Layer 11 of a small transformer language model trained on English Wikipedia (15 layers, counted from 0, width 96).
A neuron adds its activation times its output weights to the MLP's output. To switch it off is to set its activation to zero at one token and run the rest of the model.
A neuron's activation on a vector x is GELU(weights . x + bias), where the dot is the dot product.

Input weights of the MLP neurons that the questions are about. A number n stands for (n - 500) times 0.001.
n19 (bias -0.115): 603,390,531,697,375,414,390,535,649,169,741,289,422,591,672,414,516,424,711,584,437,610,476,663,500,433,588,722,401,400,357,503,742,423,652,647,805,260,647,421,692,278,339,675,333,353,550,647,448,680,738,301,558,243,708,472,501,675,522,204,402,335,619,538,640,490,375,419,439,504,586,549,606,397,616,458,475,817,481,543,366,276,686,706,440,290,430,394,537,372,461,387,495,681,590,254
n36 (bias -0.135): 486,338,335,633,515,630,348,501,455,569,541,431,686,532,484,425,430,615,483,433,526,266,681,496,565,284,192,461,386,478,506,564,381,476,473,387,717,645,605,448,484,779,445,704,443,526,746,367,590,518,690,605,653,540,594,566,645,691,459,512,559,434,336,522,637,671,230,621,170,579,527,454,490,538,344,646,575,222,330,649,436,439,394,556,554,277,509,544,610,431,589,519,278,539,284,821
n38 (bias -0.256): 633,335,589,419,638,401,628,420,538,395,505,640,619,763,578,446,477,448,490,415,422,449,647,382,422,273,574,472,424,712,410,558,397,465,637,462,514,489,584,551,489,200,829,325,352,830,622,705,773,491,461,436,481,725,428,352,623,376,605,408,440,398,663,594,672,603,590,547,543,444,289,723,532,526,451,410,456,153,243,372,473,632,299,402,915,610,298,542,656,577,358,531,481,480,546,477
n70 (bias -0.259): 717,447,134,303,225,456,283,323,733,497,469,437,340,655,743,592,616,445,567,396,480,608,447,561,574,277,546,452,479,421,381,636,514,848,561,486,479,453,273,438,626,492,373,445,537,803,596,592,469,443,458,482,454,498,421,470,537,665,878,544,456,474,601,579,506,614,446,557,504,488,396,350,570,420,511,623,282,519,381,776,297,569,455,654,546,396,622,410,299,511,421,434,796,849,504,538
n74 (bias -0.137): 576,279,560,643,500,352,571,554,474,327,584,444,586,570,563,485,459,501,268,455,269,260,388,430,670,639,760,501,498,451,451,549,638,497,483,607,394,619,523,602,659,631,691,453,566,456,501,467,626,475,370,791,610,568,398,521,433,423,594,522,555,574,702,486,647,453,541,564,624,467,166,444,376,379,302,404,376,610,507,446,587,429,291,583,419,531,551,623,308,370,218,388,655,508,783,499
n96 (bias -0.200): 503,513,351,1,293,395,474,469,723,576,502,645,480,325,657,505,573,505,455,492,586,428,488,290,738,618,571,385,543,541,334,604,585,628,557,628,535,351,728,602,409,480,423,470,290,385,667,514,436,496,462,457,416,635,432,529,319,492,546,279,468,513,525,741,559,725,416,765,469,460,573,627,605,535,384,360,599,256,421,412,371,544,559,354,608,565,417,492,290,730,487,394,412,862,348,482
n169 (bias -0.212): 526,517,453,613,481,475,209,409,475,541,482,440,562,654,618,403,344,684,360,501,598,633,633,491,446,498,649,279,527,494,538,561,639,710,606,534,553,688,831,199,586,366,489,464,592,436,435,758,612,509,661,199,420,325,520,566,646,616,585,597,650,377,785,416,460,439,463,370,380,554,523,479,502,281,511,445,318,558,463,557,578,242,528,489,562,356,484,209,670,462,624,388,689,600,407,464

Output weights of the MLP neurons that the questions are about. A number n stands for (n - 500) times 0.00087.
n19: 438,775,454,285,763,517,557,242,505,583,403,548,416,357,622,552,649,644,289,623,601,558,449,394,629,312,500,569,520,679,734,508,498,696,433,608,385,751,605,233,337,624,534,724,634,542,423,239,721,438,591,467,453,527,417,520,459,484,349,427,394,616,541,434,399,498,608,684,374,551,279,443,403,367,227,651,612,384,863,484,323,574,572,289,178,297,484,602,651,547,401,733,470,396,524,478
n36: 393,354,477,416,386,373,610,636,415,600,681,553,336,589,533,424,488,541,441,445,341,518,637,561,559,516,528,749,451,450,428,392,414,602,827,573,481,443,316,317,501,405,162,600,532,357,619,652,397,650,334,467,280,602,617,411,681,596,784,605,681,446,336,460,256,563,721,526,594,623,429,292,667,279,327,541,680,464,705,506,634,664,581,175,358,735,412,583,356,726,446,594,340,558,254,493
n38: 626,428,607,202,400,450,439,641,611,360,604,373,540,437,389,374,462,346,544,616,420,211,195,434,419,653,555,515,577,457,292,382,676,568,320,514,699,831,503,320,478,642,414,274,605,473,520,682,973,201,508,331,484,722,827,517,190,836,657,510,454,450,371,596,186,400,381,402,541,791,442,571,670,757,461,505,499,260,702,641,278,601,533,364,553,552,508,763,454,516,534,327,581,429,395,627
n70: 455,815,237,352,376,177,729,677,296,575,588,270,483,510,227,550,293,747,481,446,418,458,551,351,487,409,422,428,521,532,306,900,477,595,585,527,589,506,365,727,435,681,609,815,630,248,523,423,359,551,615,455,707,441,734,694,549,219,538,794,331,242,608,562,559,749,433,484,180,420,328,460,706,237,514,671,460,609,171,524,515,474,512,445,422,833,510,529,98,282,701,464,547,622,676,506
n74: 677,538,318,775,383,696,467,718,490,638,461,625,558,482,328,633,417,263,519,709,418,254,360,436,610,437,478,454,552,422,502,648,612,626,388,555,454,462,452,665,619,292,411,733,561,552,609,521,620,577,479,450,416,505,648,363,405,651,311,619,663,658,408,542,414,647,158,424,628,391,615,300,401,141,552,544,508,391,604,452,367,579,590,753,347,365,563,408,193,657,450,809,131,699,312,406
n96: 687,174,330,639,565,574,458,311,416,200,587,419,580,737,362,568,593,463,453,259,321,379,680,643,254,630,414,563,528,477,314,565,534,695,426,612,436,490,413,616,460,443,536,375,555,719,462,476,481,736,633,553,524,105,566,428,486,274,548,545,200,833,253,429,359,395,676,474,652,585,655,467,645,499,542,412,388,577,592,630,360,593,545,428,639,583,408,646,511,448,521,463,663,618,423,374
n169: 739,455,379,468,581,763,726,474,672,499,706,661,309,168,288,462,380,373,510,402,617,365,576,519,505,369,504,471,630,499,467,680,491,513,516,364,839,538,528,708,588,598,411,435,587,609,760,346,269,552,433,498,453,341,720,386,448,442,521,476,714,501,306,486,548,606,620,607,656,539,515,279,501,369,494,574,645,656,448,520,425,487,519,389,363,357,590,573,388,373,592,323,89,487,684,457

Each question names a token from some text and the token that comes next. It shows the vector x that enters the MLP there. A number n stands for (n - 500) times 0.012.

Then comes g, the gradient of the next token's log-probability with respect to the MLP's output, scaled to length 1. A neuron's effect is roughly proportional to its activation times (output weights . g). A number n stands for (n - 500) times 0.00091.

"″", then "N"
x: 452,495,615,451,589,455,210,389,482,571,585,576,443,550,520,492,383,538,617,435,658,511,319,344,609,403,535,603,738,638,571,554,639,521,456,542,536,532,289,448,273,628,632,534,413,409,356,397,510,436,501,441,417,427,568,566,503,729,418,640,291,462,563,480,460,390,407,339,540,558,305,437,424,518,435,617,467,210,563,674,674,544,461,563,368,610,547,457,431,659,607,359,588,602,510,705
g: 490,539,403,415,665,560,567,596,618,469,526,459,614,465,287,772,546,447,674,449,303,451,517,495,590,556,361,249,367,372,434,488,310,356,484,646,606,481,402,662,418,598,656,487,284,412,489,573,446,505,646,567,557,479,348,393,549,529,501,487,354,444,454,637,614,422,579,272,315,522,393,513,505,471,474,655,805,358,505,691,616,598,553,623,540,425,498,236,483,536,607,534,579,505,555,516
Which neuron, switched off, lowers the next token's probability most? n70

"′", then "01"
x: 500,415,523,520,702,402,209,450,403,454,540,581,381,444,596,451,405,530,387,633,519,384,406,406,573,524,519,495,645,597,542,569,749,554,523,497,562,405,473,354,237,470,559,553,486,482,448,401,413,562,592,472,446,476,516,642,592,637,687,626,289,543,648,468,413,366,447,505,549,426,392,623,281,423,555,562,407,244,376,540,571,598,544,546,296,529,700,412,683,465,509,451,564,655,465,791
g: 503,534,552,713,354,468,406,387,614,378,282,468,557,497,473,308,706,507,441,556,391,524,397,381,744,417,573,537,489,473,548,477,499,508,559,506,484,505,454,515,636,357,437,759,467,499,574,307,427,520,523,515,634,473,533,405,539,641,392,396,605,590,316,711,634,198,674,595,476,448,353,584,519,547,719,472,581,562,538,480,811,463,411,609,416,484,498,455,519,515,503,348,430,573,444,200
Which neuron, switched off, raises the next token's probability most? n70

"u", then "ad"
x: 349,563,607,776,868,666,411,472,468,589,582,697,546,692,470,293,576,441,492,326,552,554,609,455,439,394,358,539,519,563,576,595,621,525,432,443,431,432,485,518,242,646,389,422,401,466,480,550,484,361,475,416,556,587,450,468,468,558,476,583,389,458,491,629,556,454,268,366,478,433,511,482,471,545,549,572,662,423,349,399,403,450,505,628,665,486,752,364,398,689,481,552,583,211,403,565
g: 536,419,393,444,696,458,411,308,579,567,600,446,427,456,393,539,368,496,219,584,421,511,605,484,514,537,448,631,602,452,479,553,531,611,700,511,531,455,583,538,503,487,339,766,505,217,730,447,451,573,612,419,637,470,430,459,531,337,355,481,535,594,377,441,834,542,685,360,297,649,453,599,497,402,412,448,686,609,446,415,466,512,677,599,461,526,354,536,548,557,457,563,265,480,550,381
Which neuron, switched off, lowers the next token's probability most? n36

"′", then "50"
x: 462,435,608,515,707,522,213,331,638,476,593,542,338,389,616,434,386,503,485,700,538,450,299,431,439,451,574,482,627,574,562,474,770,532,496,476,505,482,345,442,258,556,606,568,501,540,397,390,533,447,560,424,451,523,591,575,592,688,565,569,322,430,670,482,425,292,541,416,476,445,298,574,409,418,459,622,428,271,413,651,632,653,554,564,305,507,660,523,417,525,466,461,554,664,563,713
g: 395,378,571,491,381,383,465,454,375,592,569,460,535,469,279,537,596,429,641,556,506,538,577,463,482,503,584,670,810,672,429,401,532,525,425,531,537,562,674,589,389,602,499,309,357,363,603,465,444,590,478,519,552,554,507,602,561,498,563,369,420,614,549,592,358,566,333,707,399,296,336,374,445,443,475,681,634,314,295,351,480,666,482,404,678,516,295,802,588,383,473,477,569,466,526,624
Which neuron, switched off, raises the next token's probability most? n74

" the", then " S"
x: 301,757,401,495,570,343,431,443,491,543,534,447,583,442,521,458,476,509,549,488,515,464,569,477,550,444,523,461,459,550,640,526,641,447,486,640,368,348,528,359,429,581,484,528,448,409,519,527,567,367,522,489,528,354,146,854,444,551,279,594,424,558,594,439,464,522,410,541,516,582,383,614,445,611,572,565,499,419,321,456,547,604,467,500,476,468,517,425,540,612,598,564,507,574,512,642
g: 641,528,341,715,577,331,395,477,484,347,548,425,395,556,525,612,570,740,401,581,597,633,317,480,519,586,493,619,641,607,421,544,658,510,619,431,386,571,383,519,659,594,574,587,295,485,479,408,469,196,434,472,471,433,539,538,576,481,644,384,533,532,455,454,533,188,608,838,628,519,477,327,622,475,476,549,289,489,393,502,460,391,388,529,402,612,414,436,604,352,437,668,529,415,500,539
Which neuron, switched off, lowers the next token's probability most? n96

"|", then " An"
x: 413,680,526,589,521,339,462,455,508,443,559,537,634,396,508,510,559,447,557,356,583,488,520,394,479,606,488,458,443,560,592,455,513,409,508,559,256,371,498,383,444,570,481,538,477,432,522,481,588,353,511,414,604,326,282,887,458,497,283,640,460,554,636,426,457,507,450,596,493,590,456,672,558,498,588,553,503,393,254,418,550,505,452,606,372,440,531,379,630,647,601,537,442,609,518,729
g: 463,564,450,465,439,551,605,547,645,349,280,346,393,752,462,729,529,607,424,622,629,344,395,626,478,504,538,496,503,450,422,643,539,509,590,465,239,464,501,603,775,575,614,434,345,530,414,431,440,407,556,489,585,562,454,407,379,567,495,415,416,560,450,462,501,296,590,454,256,721,439,524,623,629,699,701,539,471,540,407,497,352,784,573,399,442,423,489,428,526,480,256,526,417,586,510
Which neuron, switched off, raises the next token's probability most? n36

"wa", then "ive"
x: 323,609,560,825,752,293,470,477,483,403,730,520,458,473,735,528,551,507,576,419,669,619,635,494,381,392,423,550,560,571,581,587,584,529,307,587,490,389,364,514,322,462,490,497,377,388,444,462,519,400,500,467,490,381,407,661,514,597,480,540,507,451,424,542,297,491,573,348,583,370,486,299,575,611,557,453,533,372,313,488,702,522,525,620,633,605,582,476,559,640,505,414,457,388,460,296
g: 578,530,396,686,589,589,425,619,433,402,452,289,440,525,382,633,559,603,575,505,515,466,573,466,643,432,515,406,479,599,588,243,451,826,383,425,361,436,706,544,395,509,617,380,684,609,410,536,425,506,347,411,498,322,559,549,615,539,394,250,537,409,490,674,416,340,425,474,474,415,445,619,321,473,598,510,328,549,659,511,402,405,750,403,384,691,551,409,645,561,596,588,521,653,453,499
Which neuron, switched off, lowers the next token's probability most? n19

"gh", then "om"
x: 575,564,477,473,544,433,555,444,551,463,480,514,326,638,469,591,419,589,452,544,538,578,591,585,451,493,474,517,416,530,459,488,573,614,469,522,466,451,390,314,310,552,449,430,294,554,367,468,631,528,400,301,505,88,497,556,516,270,559,700,447,514,411,417,514,588,522,586,476,338,421,329,551,705,575,609,604,405,609,618,664,653,433,739,527,627,423,497,508,685,486,457,509,439,580,470
g: 531,432,636,501,282,460,500,689,672,576,550,482,313,579,482,383,439,670,225,506,459,369,712,338,626,543,575,668,459,507,447,556,538,397,527,427,325,520,471,503,565,313,392,404,557,328,584,760,416,522,594,516,490,517,471,500,508,484,545,407,628,512,663,513,635,381,592,522,425,621,585,773,441,489,572,256,374,451,639,501,659,492,582,523,559,409,332,346,327,733,382,461,506,493,387,490
Which neuron, switched off, raises the next token's probability most? n70

"pe", then "ak"
x: 395,505,544,401,799,346,372,404,638,588,611,650,654,454,616,374,575,460,568,577,533,578,581,403,312,349,369,404,720,673,715,441,706,533,301,611,363,362,456,508,293,480,273,571,460,459,300,467,612,553,399,469,550,523,491,469,427,428,571,434,418,557,510,432,417,597,672,511,584,454,342,533,448,553,543,548,385,356,317,586,585,589,490,557,625,635,564,499,544,619,537,606,414,492,372,424
g: 429,477,621,565,525,530,610,279,408,541,512,797,315,376,501,435,360,473,140,428,408,409,372,544,471,424,344,716,630,517,427,633,309,481,351,568,633,463,481,472,585,559,401,541,503,527,349,490,623,397,439,575,681,595,627,469,330,518,591,598,658,357,593,605,697,377,567,450,543,590,430,665,658,463,703,506,490,377,519,553,443,481,584,536,335,432,392,542,412,734,445,401,560,522,502,502
Which neuron, switched off, lowers the next token's probability most? n38

" the", then " b"
x: 326,719,403,509,551,336,436,447,475,526,565,428,605,435,515,484,481,505,531,478,507,485,562,474,557,439,524,455,468,564,649,533,639,461,474,642,365,342,535,370,434,562,478,543,423,396,549,513,579,390,563,487,537,319,165,836,436,577,271,592,417,562,612,446,461,506,420,559,508,562,369,628,413,641,566,533,493,419,292,457,559,582,462,495,474,483,530,416,515,636,625,549,494,566,521,647
g: 458,491,763,628,528,572,620,601,325,580,560,484,404,599,436,270,539,368,672,710,515,463,426,452,591,437,488,505,431,450,705,454,583,276,498,427,541,558,531,318,242,414,599,639,590,698,593,577,527,471,439,437,609,507,558,577,382,407,411,506,563,561,366,371,557,650,409,442,529,574,382,436,313,479,440,420,582,468,327,615,461,775,576,322,616,554,517,634,525,298,446,300,446,698,469,438
Which neuron, switched off, raises the next token's probability most? n96